Layer 4 of a small transformer language model trained on English Wikipedia (8 layers, counted from 0, width 128). Numbers have three digits each and are written without spaces.
In attention head 1, each number of a token's query is one row of weights dot the token's vector x. The head spreads its attention over the tokens so far by the softmax of query dot key.

Query weights of the head. A number n stands for (n - 500) times 0.00046.
q0: 520659662471579383761569530406367369619590277576535516413236516832427578406278696353606319443566383309610544535521218507777367532630522391617581286585409561553619564361504389752642440327779292632356454596434712493356688393472419444593525513565311625547515627337768281455574632654679232725334551541256618650449582394545666411268244432281435568646391559538610593604369438589449674541331
q1: 642390504374365482423583295434394555331443561525422543523545756480471482635371575435475482644579666669406305402699573592313553607382309396463402543395517530376485454367578473496579428383340594567635391700383669546440483820729519612485578852550293446686566605578417378393318596445600416474708718631504450648354496573398548863469486642426439655596482293515531414483649390452524521365244
q2: 500509353435536276548527468648376583488606354476406650344413431618587693445355500557401476473635556450386565458309426527632509572401490404655516576387550659486403568364549364686620398543478527503521371760558515505522607521548509541622484510395384575566663351418527589446658562334316433565323528530410658377584789442586570491427488509556394327486548651444686528489517486615453611463625
q3: 444407442418516360639514508486321521560708607610390424393725511354583467462409486527605224435452463311531436429363426679629550194549660341638466599436511702631474661413640289395597469438462358322668373645703559375523563280522325327673421275647516572367727507441793550424580532496585261652439470592522492321370473440314484316451525701628649583477410437474476373596640427489661583614468
q4: 628531605414453550307392603556477490479450355334445511550574442539338438612496562684569568449521478795571596382637489530338514601441308756500693377331374439456361368428274789637291592463527627639618541463312482487455413654611538639402455450460364223572377686524518790662369375530325585385587557511551597595392687605674440594720582378401656587557421576504283496630347521346493191419343
q5: 429334410533771571224490596606510423459479462437577397530519361328471380566595362291490510406546380415437350577477487396599363436413568329463429621631519494404591685429503430352510531562442532297481442480773774377463432503487320369584443391741461568486515572602519527561587653536587373560619362883623542571350421503582468510469519561589571622506564385477562443750515478339368484385436
q6: 348421327391702407560492591565659511647354417662512399465533432627425617340366539325598384583529608425292452733265408424699429616707662339264393384723416640458637485541601245369575349599365179448344554461732473551516739298459425545433617742496712698409594443439605472425752526408540412508380347667455601409598409493451508617300374634331526642514493452488700391518687471500489425748411
q7: 419506638612351509449326567613500503453481414409734632383477515363566563677437310446707414503529429585448497458404564401466461605224497602478456510675541452355444503374416523593530401430611407488447509191542497514497523457518491279694506418509341500494605539294629684683517405580416691457605563494404497465465617550612520531651583473597557267408482536333445572500401638441442470393503
q8: 553426460525573368530590340425428582633434507560473401577560280392700562500409570523478353639559668626339463634440513613506598282587667355666406476741530543480545686469523387528546605469356364297509391627553503362474649397435363528593599666555579562389264484513577389525624567424666531532509303378488673507473467305690629490518363601479605532483611325408560420448534521506434568632451
q9: 704370470722475352727483563369420519578420360399726464436658430659770560522462578496616493616408354594331817406568463509210441464612441431466584722417506435438431399477457397573510662460672324568627320599507405479280564621484479518624394503391456517615576647316454630470459667361543548595589503383589372507555528510464332200577484536341530316442536612480513418538399532617641477453435
q10: 401515444505519638489497538530421539611438429508634505557373526612482596490484410582641457467400445559453563584648555474395513566594463449391211661425657455390505543647550457577428522529448647394601573466472484579417421427331403481556601603477602495560372643556492560592412533426423402410600484456554544532552484582630650535378553487477405637391567566669582561461448591316298480456477
q11: 450506422419497633559552359559592472290441374412487572487551480396396579536576610457474635605558503646695552513244595519432468610413580607536470548545596503486476724506707443564419543252657655386463624515409423579639642635439375481364635436358529243427369550554430595376467371366506506646543276535575547411497460511662391521517634474460541558425509511494478584590372525358517601512595
q12: 513400500338455708534346563328533603421464555425542691584510283470531648500640639234545497552586360591409559523686550538464755490271512535489592278431300523575496472748854598469577559638548511462469414399357646516536664567687551587398496511594535622647426549382259434382453287504451539486545267394367286456497592591657327478294490324428598361400542366640382518464577480399700441532703
q13: 692512545427486462541442561372388659465381432478395625405594497647567494603581610503529593490534579449521583357450586532284500567587400410470530663379635329611349268571503509436298575575527516386462353281413533561570522415471639598654467398420504497602358539689374507288546421375476410774545443435741531500534701725419404393509471430241523530268542618609332590357556441440559414343570
q14: 500525552613323632562445619648439525548382497506641523594562541380514625517494566475471661486420366597531594528589556519329503566338487656572451446470359470532575583425366546512451537738674512281494627473284373529488481500624488513512512341583506388646401468500399466373525412314596762571641539412581562576528280497510618548548517325662503367503592474551254458413356578341450457521540
q15: 425506538762544428369600440309589428503337646503497422567454654387357418470662479613622394271410655727469333544432635391529522534385188528688411479386592535389366475607327562516588517513427648546614622377561455586474382557391368477480656470441420431556512361657453560538479661481311602358541602573632318616421603518421573624658593568571566414468406681500388406414532623611555384411571
q16: 392527503310534630373762619235421577521442566518780562434418475408705588515385577497556333562399647363503466578394525529449546543458421509567605644458373497570588528294507263547388540411460484503282500574638500372406383434441536526445413362615538609530667406402559655584715666535507584570484549629422269539518434303497407487560552475463544565566463324266539565468577557710579453554485
q17: 563622416500547432634341516409385530524541345674483447486485453306497478488530473404353342625491442360283571744420379540659466397527607400587539373565397547462464562409544318176516603611464337500555506542591634605380473434491493560474274372652804509470621582347466678397527220548638503526497709623422510359385434545531507649551565478629607739483540503510437397656529422529464565487506
q18: 497445523295612483565543518397540259486495564379316563580461506522296602416506533365604474708478453440725301503533609613641517534480356537458358475503427376521632489523668519486330326544677483514531442414625279510539625523477397439476598552563376543555452465519520412560401537645525465503359334442442627697545686486551436626422642509525564294420506582631480542527468525326486603389648
q19: 567506712473765474496623700384409415507460567750392411485535600659559497535465666454672269487503449451406474482592296491686553338487298437490584292607448565472434654317375547696507556460686377497385513466320551479434583557368629540320445370546338421521518641608686644639510575242343467541510493554490493483519574075507544383478595497477610302620563397486551472569518341479413470648480
q20: 368426567476420637356433546477546698691575333385464570640565342339383415503574398493574387510462365359536374343714565500510437670578493567462581533531565412716405643551482664560356564439646719282560414403406445411531506578299574457346500465664611550447649585675497486487532530562312699676416521476470594344396333451629389297747530407464412528370567702317357423598410571427357370558742
q21: 576560532422387572402560436616483530469465463525428393573488468490497353255540539490478748646482510487679434307568587535658394516518391522552394441497589385724437528583654524380478483542473630568578443474586565716526430381339547517480536577661458437597366561383405410702415428348330730285715503439475364620623406482215601540650475597621548483556206298562476500727485524484472374542541
q22: 509383500538483579520657409577630570560446568401234414557437481293696596562435651542534592568409484394487640436446541359500400555405582479443623476478470228354462631330397497531565598444487605603364532513743292419388402441518416458516490335479731442448418491808605689574276406509417462576405577438414507409470555727507636650485548549530494548355482371516559443619460609398375393600448
q23: 375367387363651308635513542407588503318565451467496513577506410431596637532416582444424649593468493302417480543575510524497589305542603477473559347545649432553896447427425459553537546676292400549549452695288432352206503318434647491566472465483566580521638577533577451483545671680539318490400333611287568528365356329383364472358513451523717552528553612620551335453491774493539573723500
q24: 186347299335650378329493288431698568610538547543485463408424479656680558362579561381623459401695668439515500422559437809642652547793474728352314608369533621465628493401452369490415420462604483480527581437566472534390369348381529409422412583544606446245538459670616511510627678601584569419507546531660474457573370487504365546493356544453623521519337472374559549619585379348338425638392
q25: 587679554521598613389618475562574382428687234500424386680340429708507341442765630625363617490497466647536460438469359571462623523500433574580574345430477409388601414544457598661319610388557510533454436289398531588381406507517521438423618560577377152532336568588440560480522470455442628376477433347617464599643383526445296577744622257727736521432457604510331663551392584427461497422437
q26: 537474569364439521352542475584503520347600316526718557422515539471595491338434426560560360641500411434777464637281561478372447518442609488568396572509541352550594692356435492542299281491421389412580411485539583623553460439766333464691460547604417628491541539376500510401440467727365547441419312436578542595480532637513470562628518583535479440478491443698468457602478675235453488467595
q27: 548563500473360550425400458487588475432318577607633427371235503713437657468437340475493470686316626517504513504578578488547714533465269510568664522652445587481413513547392597573686208567602457431529513555335537494397449571490503494576534763381305421668365550731520296417548513537529389551420438614487404587471560674529687707391435559386307378571553464421590751563466398521191457513247
q28: 582552602504482314569633342378432523483509220367408514453451357518520486444396622478636594609620378507703507415364292410697534541625609564248500519433626408525496624469562458547432702297572343654420471678467319485609640414561640544525735543368508642557503569459446141361688644434471367619388475497337482604533468556616676684378353581567418514396276612448424655439575324719388524386493
q29: 346425506662545485503373369375433451589612398645507506536535515507647451663798597522681512563417416544579524421460263563503637524582300512525605411362594421399572619355367509515325449567417439402559399606536404486403497442467776528601403541473660476497570366598431688533503438549711446751259585503419490529407554468341616428526414461521430684486659321537462397454422541472532584629473
q30: 488590469555419663557409650360427545302480357500500541637546459394704643445454694493462315459506613596312444521458545434449709271451678465487533424352515720438595522487612509604648734567367513503516446526490629477444639449491487468500575477309476770596468519473544467475578562471632377413440497238421602414668460500334503585531373581512554411357390201669363461485555427634476660478572
q31: 417496579376411560412361647395567482434559464533362489545602632337664681663306731532605507556493388414606507149400615411282745627533874485531413640535453517556437374395468567560474588633460526382474418461240362421422717428605476635347453377291446537401521447537290861444561674492456622728526516629767581429635393354578645477329522574585715311510403411396318138571459680656529448424545
q32: 467470273386660202561585540601440416426529383608568475468436484720547478378314392584522390424461461593473597534309371590542503387592765428324583448572472571465622438351514426617472624420290265491584458617490503471582637417594683575546516517513668623483608462497727343576663553481483299588399375522386561390665623368566423487262357456382513464579516618630619477542396506585518387586388
q33: 453347458557399666396378379601606480388374607255421486709436462515351567547646421408330555601556486500677617424518795640504435635382504802382606489504331400490446476577654660372413234539390713408599566410383425592471470683483222481485399320334454597573519479591483574497453332443336508393472627412618623606743379628576492413766572424469542624407594614547429734513484383514325500355603
q34: 475581611529515582433580581519317549489468338417638548568401489556435503404476449539562511483522497479614441485395474300483444525426349667471422456394533431627405466446506601710517581468698628536447546480396587505465470526336611474429538216325340322569251618488503704475397461439430665485585396351526524629530572483472581462723609475519557333350477606500467600505505410338563443359562
q35: 397560680549520544461489235603368385395630368529691302384471430188482418454601503379621398813521322554664405608591293365504515529664305739219570480400840363510788653537746545540379398152516367496409518515357511510557419343383512547515523422646581383484548634600680516570542602489536636330426588552408330508461372557367581634543330591439544508361467537261493572542632391424432581720507
q36: 697472307406566471450453497560417556503508515420582345318472482497468444441670575270333459588640518656557653532686428503300561538508412541627546629418534358508439376453702643421395376506435368448555467512611491660491486687558438651579342512643490339596584438462400624582534402485503562473500589515497424494233503631542497604543445500644368439573439479473381503456597447591619462750532
q37: 487495449659387457431530503450537454553515571471491470620576598400562470323565332523802495408603511364406449529478539512475460516474488489489441432593432543482393444332497429527592526478526530564598513572374368429427503664492503567638508324344521304443609429412619583583479551354604663755522365459605474588641511359565411534510492551378419308493718500508594489533500430528401618640529
q38: 408494653566572497462590740556426400453544253375545417698373340455370613460598452656679440471479490554514440677480569474646601583528405500507399486513404476571460525571441536526459534214537442425254409405452471532596691293242264453417550396548369401416376532521538571586378566340527625641628450649599500473571730271560666400648387459412417517547503547516562768624503595387407484555383
q39: 594506435460640290545649466456466457490521641414507374593610647768384650384278663555468333468682750561486253602590523488731327371356507490380207479422371669509382718533525412526633528612651428471516531340535473571487475408516661384662594644481489529452497516306516455468683535483472565523432381727571437592569445569358403449450506359500663442653568476450481389454348438338572490576474
q40: 524534602631721698533547515543561560446700430405401494733484550539445436487666421538539555461495497439536393455398545520477453459497390550537494381290589428423402423422455599530539550508462647470549516357569412505563399424324331531601543415439307351655485405575453570437434361356301590534519587388536399480642535449570482385543647388478628407482536647491398655620490574483280536565555
q41: 337380457668372500600749496381713579387366538394441558453433565488360177542356452289630561648493530640860511637563452371614271575521400378340398571692254682597428618428223537356558611353527565521603428474477566448485528354274591573515612637299588673454537474543457637698431528386488690437482538467572616538559489553754623481308383482560536314633378523374573541745417469481409507394743
q42: 453400611367395403418381415507511619531597603449651479358497458424614623537698559663531362263387550555307600470572461644472617417426762364633599462569592396474609521521669654584528788557695349534431414636606728481261634613497401426427450294483728566360568468246402507368693352425635605414517373652301346214446515585297538264426548500473496423552535433389578558470603630670551500719373
q43: 434500548444666412864403548395262600590564316466386392558506477544412572450623476555477409675628529452478449565397591534488715619566642563618611481402472513519530506468596352554637655506500408326452421597556392609506462535557434471583379633446680469482568200584557524500549492456454426421369503555574611395467497597585535408489570367441500599389514463326392399411340404556558400459531
q44: 370710553370527328433550384527666581294707450445296613311714443380641376421513420573572416639485519365360593486578487670657519453500479469513523531428436459512733631450371618412528570564500364364531464545612436537533458443516444486753484377807472491530488436486519510613587528513618528629290562640374571470540327564220469484372413544602361196503459546445527458435593416526488525519435
q45: 624587453435422600396610467482457440636392327327347594389515671449447310333580372443428463582428510424609484657691503581635712597308298761519431327444757468438490556664704349519368386516413506559506623458616574523529473462287344500319393367585650522643590570579617567600557317571486644364459457414538615520530477607514271605485574431457592563561365511422582477497465539402378472586525
q46: 552436538385514430568235743395540679491411655513618401577571404427510603469641669500704395618530566400507465420579588582591686293623451481691520584709466675598540342506469554239452459581574433503409430513638395665374506455513221585613335399405532449396473319292359453462427497467624243316551617477510651312549611593398405390463550491506522460417475378487500536587435439586491414354446
q47: 608594521616504580496387493405429597576343299373550560451633574661580677609204513422458640525487395360595590607323370397493458437367375391467559581782476490362603469599280483493563549475277433552517339602271702346573497365518741403416657448654519528504614575519415511258426698536405658511634515603683428530367433490365741511459420699497344677659412384308578340454710470317480700446319
q48: 565515524446536205431390319544513616398466536518633414483503482610683463465503587620534482387655635554407488344475397402665588454382575408569529419577345474534407560445417609430662744422396365557554506642434597389506494547573594370768449416454419726529619553350619448549515594682457274535469516810521490477464345360497652427476428606548368600497527427522402516448379356433334341500567
q49: 688625557562473528645689556541387517343365556309631479675479432678496403473481349451432662432453306548488451616621605419399577684466331713485526609378458344470381317707412714525468447475312604392402768236458358568589370673557571559459511387496402305826431478763514594635354500580316607390589574536536450571541477645574476370669556373451486470523386494548218699356353575415379567540686
q50: 744496381610217635627356803706509504544386465239473451580775648406390607686625190413434565615379273569620751482593680530350370684223536659716367617363524366454265447590500566656369470604496496419585629293358332466445468670533392624299432318390323467751300425451402522230449415454297743673426431496676407591496561464698577432536653313625488659360410511597250475585338563611631333446561
q51: 453468512601783370588518468716626480488458426590593454557473518530712396409294480383564470393433513337513714497406581514447500588444561378494641440535524614423487407592507282433393668237681426482470398437612416619411494549509452730602674661406584518326382596387442590482442497544556660440527519586375572355465358577567439503367326557392616343461445469377603516535483573728586433413606
q52: 593534192533543325535604496594474224563510591591438446600462525668464312382496649348346429367640496661465408555574614661547482721240254589604587295235490467467530617831666561575310485613481414532472671511620485542511421591596560355657311409475440375613500272504622360457318344460431452555350493551410473477514481625382358701417419553268590617533611467688535641395576397604705529449677
q53: 487503440654554371528470634439528611539423451425320497525568640308480533555405418518424530533608209622666510464514503707412368649397636739298542613313384670373382362543231694394450539345627630389418579476496374530324551618417360439615345342540640487570518513525493679765395457582618504473463559328567654591510405471485779663455313493562553437522347445538513562742433541358445523392595
q54: 275692595602461624637467330270716458450490477468421639486472408595729408564508625438478533522528755374536283496331511627552598489610573719568596291405468381480603536452468424405339453392670614593572514398567530493299444515434454651420538535533646573508594622611306454478465713638563439455412447478515535381387380486183258397465979366586338473368376430545316481386510809511755482389605
q55: 645545482359504525469353587458367647391383549300535410490713670418668594642629289542715718424363426575484720367876526655346376704493488486600542315395367530554575560579372510626561698365405742231493699522551379605451690566475318526238292398454377504618639260551446439618610390493411633445532425434522423644577428632449417489528479585581554519407504342293441388527470514448598321547514
q56: 558261344476533583597587588430769471597430347281294678525518637558353745753548392436436609359482379381471530442465597726187575470438450394371604688358533578468480451607545432466462697512392630451567565312323554559405529827938512510726449520402424462592584577492527629333667399376512330730564353354534292688537797570758341389426496410589325488560356618430408559414528424386563504434466
q57: 343508592570646341517524454620572428344544479855457607415287740648349488473567572580675468528595574337452476543426402496407425262369394452582483588450644667674525610608509331480687318265466448680280561553832427558421538254234609581712644719615610448412404564569568487448504677578539496357309625649348860643450357423342289575531335516609244513677257409344866541534471680363531480532457
q58: 478470487394342401562586497376746415541405517584607420473534513545478487463389636558625525532515704500344282378723428614529405669472663420704510286517665557446357364413459515647739385422351391673472524622493719419623509665735524762497414581564493404402367422563481500551546333441393500556363453526538672470494544410398542527410321446202519490494379474645531440437579598603531471429453
q59: 516562693581447627423589510380445578516445490519166601373522326375601549364393612500428581651491476466610432461587252578607370637582406389372552403575669390561565558543578592565552528513670622313410528557280477417432554447409507449479425441363475360234446619903392261425466607430542463342706414520444553310475462500529601466532471666372688448545425398254475565546551519663652604590503
q60: 455500649773561520334712517455605349669491409607317259534490404594549483564395500367381461606535374472593513687432294536274267658503690480411632522397561577485593536500507195560464391524461690507402450435439639611462567433523144342524500472665372579395601457655487496652643526514500474680599552453510432632500392445475515634378627520610503507555388618647647572641473290558500352450461
q61: 493572609320596306672196720540482523507497518580530476734523411433602600586417409261541581541523504439311669604489689462368625490338379514613342436464370599478464645449655349401712685406431418624396500451530629472628622580442478271229458572391375486662503452526521579445575402483618313496527568559524482669298384719643240368493352588440476636449497512331407316513679684461520592597486
q62: 590648390607757593472590483475762525620347445582357323664676779416436315556381405473445500481340467510500465689609454264349545275353425609410571585577648281380571513526503470371506298703490529383627555340577490368470404497420452524588577449420432542534506474693400575384478433500510760580510524588526444490497398516656493493541637347687400361566535512570491416564458497326494436677487
q63: 400503329760663664374517475562798513661435333513453520472484544474443415552426236443530647550603541384398523463528589389582430507474329728285295648521448462494574706662533500423366318575525699490745522313522589439399390180470518522546684550560481379628475605548497603379503517538601538441456416303557637631513489432485333622663599670474459451612631543510581347684494468298347366432450

Each question shows a short text with each token's key, already scaled and adjusted for position as the last token sees it. A number n stands for (n - 500) times 0.0019.

Then comes the last token's vector x. A number n stands for (n - 500) times 0.014.

0 "u": 631607394421421480598454590434534549578326558561522297208453625470581270266663479495459474429562625574556349668540419569394546545627629613702524481335501349441647556643592297338548471497715614
1 "ilt": 487580349537412418554347592387551520573369538529514309165500604548525286185688503453464410449560719674481399660571380509404510540597568567758492520290518375495650553610613301344528451539715642
2 " the": 472410399596449417556411522340529578517455483549521149208567547555539393263645527544500458453494632664460454561662433627388470577631595595705559484280465413579644493506576343364448476492619590
3 " squad": 270368445642372387550458601444516528496494488559557219121481523539563369278721484364395523486554380509259516539567387544339456512593518573715472477316524371595633528553478410379442437553689662
4 " with": 437387508595401388646398579452528601568478545664558103223522530565480350256662484500412510391465347400328569602622388637366417592629618518723537550303471388527660466566577401448447463521647616
5 " youth": 672447719548337392617413618417490543514515532665501191153548499576502364268640451438394447503527331323356598494536491627331378551605590556777522507330496397533651491515527374394439404548685647
6 " players": 811590817454336362601435637436549532531497505678517136159477581569603341204680479408356462457553586360376636393561483622358409601636590531825469540276478371554648486507485331433493480564758682
7 " and": 597674673439380336611327623391537611535414543627523126247514591549541384254636486493473503359452619427470605495571506561405403627663617530744512488235418380550631444504607357434470440500733622
x: 392526558504582416447547481478414544477535460548549589363406496571589398406386557460488427394619641571432432509492451759616480527553459505401469480496397666420554425495544294565494468319595452623510425524545620561452392525611419555475470594480633617414483516506566505655609646550453521432470497524455610087541570453446452501533587526478553421600471138479557518492618444526479421518457
Which token does the last token look at most, and with what share of its attention? 6 " players", with about 50%

0 " 10": 664549357541378425531629600500512527536349582524592305215421582528626384235577593443395479393551660637564407659511421584383555547647634485700547498420469357585578529609545333444499423515657654
1 "%": 444440366562343484558550572465492486487475584582519242155429634548644351248609585385456458395598763625456377645521431542362512571645619496734546479327519369624551520605514341425546475552666675
2 " of": 401368440658420461598479553417486556517498496607580200184523551498608379248680521470443477391519601618443344569639424671342491618678662546689542480306500363670560481549576297399540448508698619
3 " that": 332330364661411442545485504361520597536508548607549142229571571535554426274634452503463467355493495555387512642697385615368478613612566548704597470290468411582645481503542342358456459471606624
4 " state": 449329592675285373618398583401515537569436491621574189185488611555628286222688474366349412418541203346284517482595413656340394576637604458776470483353493401571664561520576281393501428529702626
5 " –": 562483536634381428608397570420516606497442492578567117172513567537605367333612554486411531373466342354325626483704435550394490562706658537736554500256549407584615543518561366401458481533640640
6 " more": 728658643504377390629403571402506537524469564580579228150441522526618386289598466438462414450402528394427647406582451605386512670665621514754461472298515341582607464508577246471505440550631694
7 " than": 587757626485457412692344645404566535596469627544557223136439591491555362210652469467507398394478732537581672422488483517407447657587575493711494533291449332578630453588541230416481426603681643
x: 465553496488679440321574441578470487532724560649546496412502620466402448409417558516699293486518602533471460459536333556675513426490435476491453370558435755418642424476535471429611503383540490470572501579648592476440585475403453623412569395484558479272465597616460381660502520526509307444511438532426633325543387513438571572503582593480429497607505273436655468473452396387661518483526
Which token does the last token look at most? 5 " –"

0 "\n": 558542470490544540531534445488441618529471483630543127222646516580524334364529504510530449423516486551579471595557398577399512536624631528714527455314460388663549494535621421412399441446503527
1 "\n": 543496433503513526548523455487439613525471479630543129222647515580524334364529504511530449423516542566551469604565405581394511532629632528714529456311458389663549494534621421412399441446503527
2 "==": 451487461540476424568393420455436617496516512642492168185682495541490436431538472526467500403535523514425498609485367618376459514658581608655628430394485466636634510425569407381317414431503534
3 "Col": 345389476637369434654508559461512545503468548532593198226525493529558387343694432500462426464561407488300438469499405491363492655560600554647494507417463390625606575572599354426503435466645636
4 "lege": 483350583600332425589466567497534556526500497649589203125597581587525319299712461411430456487550279463331553525498423530302398643586640522700476473321471400601637540550588394396472416524663583
5 " career": 686478662575292339595427557505488560534477599655615181225510577599527354339688483405322428474497349359377599496574452588284434622590600486740516560371505424518641516514540384381471458474633598
6 "==": 664582650531358474600403554505500576536538554625504242188598535557419473353598434537447489547583540444505621421469528560309503507532608648636492482442567507645642563513443420430405393526614557
7 "\n": 589626656469383454669411579485413612552441482648566110161616513574535268307537493486486448425519570437507554431573532520339478539638647547687487454298510426684607509561563404385412464455569515
x: 341452512433582439487482410355500496562544270531545455262483608643515561470564498567409438568659625501578504565411492738457653352645344618459576536431462600510636568508405462488321561418478404684557426391644549522503457351446602488566573647462582413344567468543486450468525776606542489489475410613547539445420595523393366596466442489424471524474436427412610448563622453394485359441482
Which token does the last token look at most, and with what share of its attention? 2 "==", with about 40%

0 ",": 632573460565507646461446538407509606499444510550553122239574549573528365344594507536505466372527512592663396592633436607382517556624606517712563470266451377584610492550625399401464442498639631
1 " is": 559433357578433476529408555426595634522440587649533132212526572535510358351634476523451408374502634612550425595658362696378484606644554551677529571292487361528689509534584416462445468494624612
2 " a": 482392398630463423536414546406515633553472479598584153175556586531552399303640467535450418386466626632481433532673396662368445632635585584703558526286465385552647444475609393406441475505579648
3 " region": 223301410685349377590376613416566540538404521660551160151480615530549336212672424386321440448599380460281535524628363645308397626600584511776416522390480426538641501551549322401462461552720569
4 " pred": 468407686586365418677412569499514464538472566535500286229505519542561401226668421467558539485514261349348498446433430495389462607528517598692468556369477357499658541536595333457463430581679654
5 "omin": 718514738621338422687345583450516491619418528517493287170483547561493277196642409425489489400532354284494526418331492483340451563516539584699483479404492358540643541525614344413433370555738591
6 "antly": 680628630486417435579391517433612540575437565557525286272508573598591392277658468452561468520411511403464567429493432423339530598618579540723482570289511431540617465481514294424503495594607600
7 " in": 603736653454431322689265662414521529554480481565527217161530504567573342193659434472440497405428684502576638428513459470353414611613625559722524592349501391571695478595552330343420499578694641
x: 425535487506503406459605388479711539473619554538457524336458643407480571369464538571564326448665662597425415464470339607458544465639573530438499532562526680596449470555487532494454460361453431443595447617515483507509499624520472594533551568538642319368530579640592439569503545479595452441411370397490641089494650451445442603460620602448543503470450251514626382574452457385560524367460
Which token does the last token look at most, and with what share of its attention? 2 " a", with about 20%

0 " games": 771581267606416490538551572411541555503479566674594209140494580551597378203635462372339482470608698624648376692620428664325429589595642512754453515358533419579653493566518349419442428534746634
1 " and": 564524371608529556514435524369558635548435568581531137220538578549504365290614502520519499363484624655588458587630422656382467594624600533702531485241421385589600455510592365434471426475697598
2 " made": 317350346624385438574429596513503598627512596632542140191495508616469346284649458457393412391516631594340586682572371739350466626604595528805494565390442341531618526530572312364425456532626615
3 " two": 357300420563395390614430599455469645694446454614556184238501514597562374266620470466305461384460487519350550563602358649331447592719622525761498570336467357571643482539554349457394468490653682
4 " start": 495371637532251365669433634485460548579464551661513202152485517591572347181662480342372442443523179379264552538461442636367427584641590507784440562342521421583688518586586379433427383544728652
5 "s": 712463633479271360572428583443570578575472550642522207204460562573532408229615517394344423407550327371272607476551485670376442625633615467755491567364499410573630486521554370399472489508698654
6 " as": 661614687509394389716372634530526590578479572614564151223573450568551392336632449448414477446536538398480574477539481612368425655653654488722555525407470406628659501589593394407389442515699600
7 " a": 597673642497427324643340628475436668564448494668615161230542561577524376261644447476386425371485598441544607436469476610358399642688603548728590548300498377516647462485600410398419444530593648
x: 220422593474514535506630360555553448479464385669570517270450505506574416428364332471566391555668637569483432501472353684422529479615565480434600383479608627514449533522488547540614600448562505528542284507572598602425453633504497562618594548597585467528550503432542475543458601451388437499566479437369521216544677412455461586575513412296434467593450352333404655425542380481574552517536
Which token does the last token look at most? 7 " a"

0 " north": 737536348516382450570419536475569507557396565587545270212457557582607382229649537413444441527480639686553402722575378564337493562603562513735471565418511432534656550577529312391512396538682597
1 "-": 516408425584431459570420565456504488510402553543588281223499549555500394254647508464507468493483650610530365582576369568358513551632602585658486521360520417559549590593521302385470419561707632
2 "west": 294333430565322452581418552433549510573402539536532332242461582582553371243638506433464422489525624564427447565489424513359497541584611555688457541371527406574603514600540284396512436600665559
3 ",": 364369344606397513504379569404516563490434492570559189272589543585556364296609546529520485404528518486458535531665424533385512554639620521689544528271470407587619498570587355380509460526649619
4 " 14": 486424506602337443590403615413506542526363454450593300236443542538628392360647558485397480380446339330361544410559407621381496559657595546706505528448493415539681515583583283392469400531597653
5 "5": 691600576599312431634467645438525527537364521516577309205381590558649321302623580475455434370524371324423546371509489580370475549615562497716510549454502373509653545648513304430494410562606601
6 " m": 719696617618349449673402639491482497521374575553556315182420561608565324268678559389462467420519565426571576355417575520320478535539577518683510562392540392548645549609534329456502440604685584
7 ".": 574654621489412419631398592434465530502417478550613113203552568541565325270669543504541486367514621502487661423562451535377499589635656622685546543278517365616594518574529333448477426469651597
x: 417573528471532448599473280413616466500518581616479519414338628622454419332504543602502468386725608500565283558368368743429641494593469514376517553495474630548562479568435396420420437450511465657478516624665581535420540426337550594553523559509503414410546533585518502540509551558440537351463502547522481407403661310524455540476514570433594425617595317594644541389598333353470499521463
Which token does the last token look at most, and with what share of its attention? 7 ".", with about 50%

0 " from": 626610431557542566466453510426512581521489475593525138230579519526492365293587554552464447437432486578623414564664382654391488542658594523682579535300463404555648490561582405414464482500620592
1 " just": 505466298570420466547509483418534511508458528589540208249519502590557388253601442477457442513414692616498485619611382589346564535623537520640553528296490383560717439556512289413435444487676659
2 " 400": 322336306628333466587517620421573568558428497516617199166432559574614326244639579443397444418498655679348496586606382633314503565658568502721506502395446398546638491596507302416507394564668647
3 " mm": 295289513636345428599415614445542564561451553549545245113464585559524362194658586404383449447526406491323483596494426562353491560611537509739569519339500409568611501582536348423490425603689643
4 " on": 477379569606392404598373624424525538535451527606512210189524500546437373262710472407421450433430347387357556559527425605336452648589621542691504609349490470545634503637510277406457457565653621
5 " the": 544432587598361334636377614365527581533419455616531139193533558570554353191673513515431425422508380298395564496544458630356455641635629626714567545289462350541655461561568270377472456520628576
6 " far": 747641701535299396629403607415564509508434527611554218232468558571545317163670441422399439486443587373460574460446473447362507626623506541703529620332417335506628524565491243402520430525706615
7 " western": 608742650508401388634358645415578465556426490573519271191471558551624349205664486444438447490446722459586619344453528439315448608598628558766434517322509336541669517529571253409523388575718631
x: 429457502558457384502660504428470562400544505474602323331356547441549474410580457640699323457637598546450579406476465479609550442524602426465520464543608650557566517317588345576541525408412297571602469685327465501440555591480525487512590566483541318443566534555747470561554544480504538459344433502373558270640465364459431443562490533433590405604607329562544344598520459559612535468579
Which token does the last token look at most, and with what share of its attention? 6 " far", with about 40%

0 "ard": 678594333469390487538494552399537520556427539517547294155501639490583294272681541403438459436568681545566370654502394531405518530645626546697461464340501390525611534563591329348540466528780605
1 " was": 554496326599404510507413539414596651545425595646556134185534571556543325325646517485495439386530653635543465586660377651356503550627592547702507561249502360517686533512570408444477479500651608
2 " a": 479413401613464434515429533395498626541469489605586157186553575547545392292618496528469435386467621653481460521670414638372445598622600565707557520255463390548631452468610401403459481513577650
3 " five": 357299386600419399569491590424515602597454420537573223223469569563600388252644517484337488451403494529392560526641375632331503600667590521717492549313450358584630467537561329425455479493646700
4 "-": 483406555672438423646484654464482575497436505550597289220481506516532409276638522438459465444476381372435560466507456599396513600616623588651493472336504349619502559593544330409463423565718621
5 "st": 658533622575434526638502608531526456556452506450473388338522458519545413253647458495518404451551499397547488482366482507422491617494625541619491515455432423607515565622620357469560404623712582
6 "ar": 687531665565392464609435594404526503572414509519508361230455534513617342195649493460369463407574633322528554418404467449425446625525571511660500464379465408517571528577600313381474458482756642
7 " rec": 506622574546424526701477635469528419463439576572519272198522475549582375271640453422522472447483709513703548325386538485472455610512646505642511503385482394538620560612628332466481412545652582
x: 418512579498451293566511405568415528480582527513492442474375517443475538400463469419557240542664652503419332552359372726470642483558466446568430410594572566469456423470637358529554535390362428516620472665537394514525502490614448360493625586584495423308666342519496456585512493662658440477416472478473502443685536382572478722415492723387518532371555557422567537550539479604620484479408
Which token does the last token look at most? 4 "-"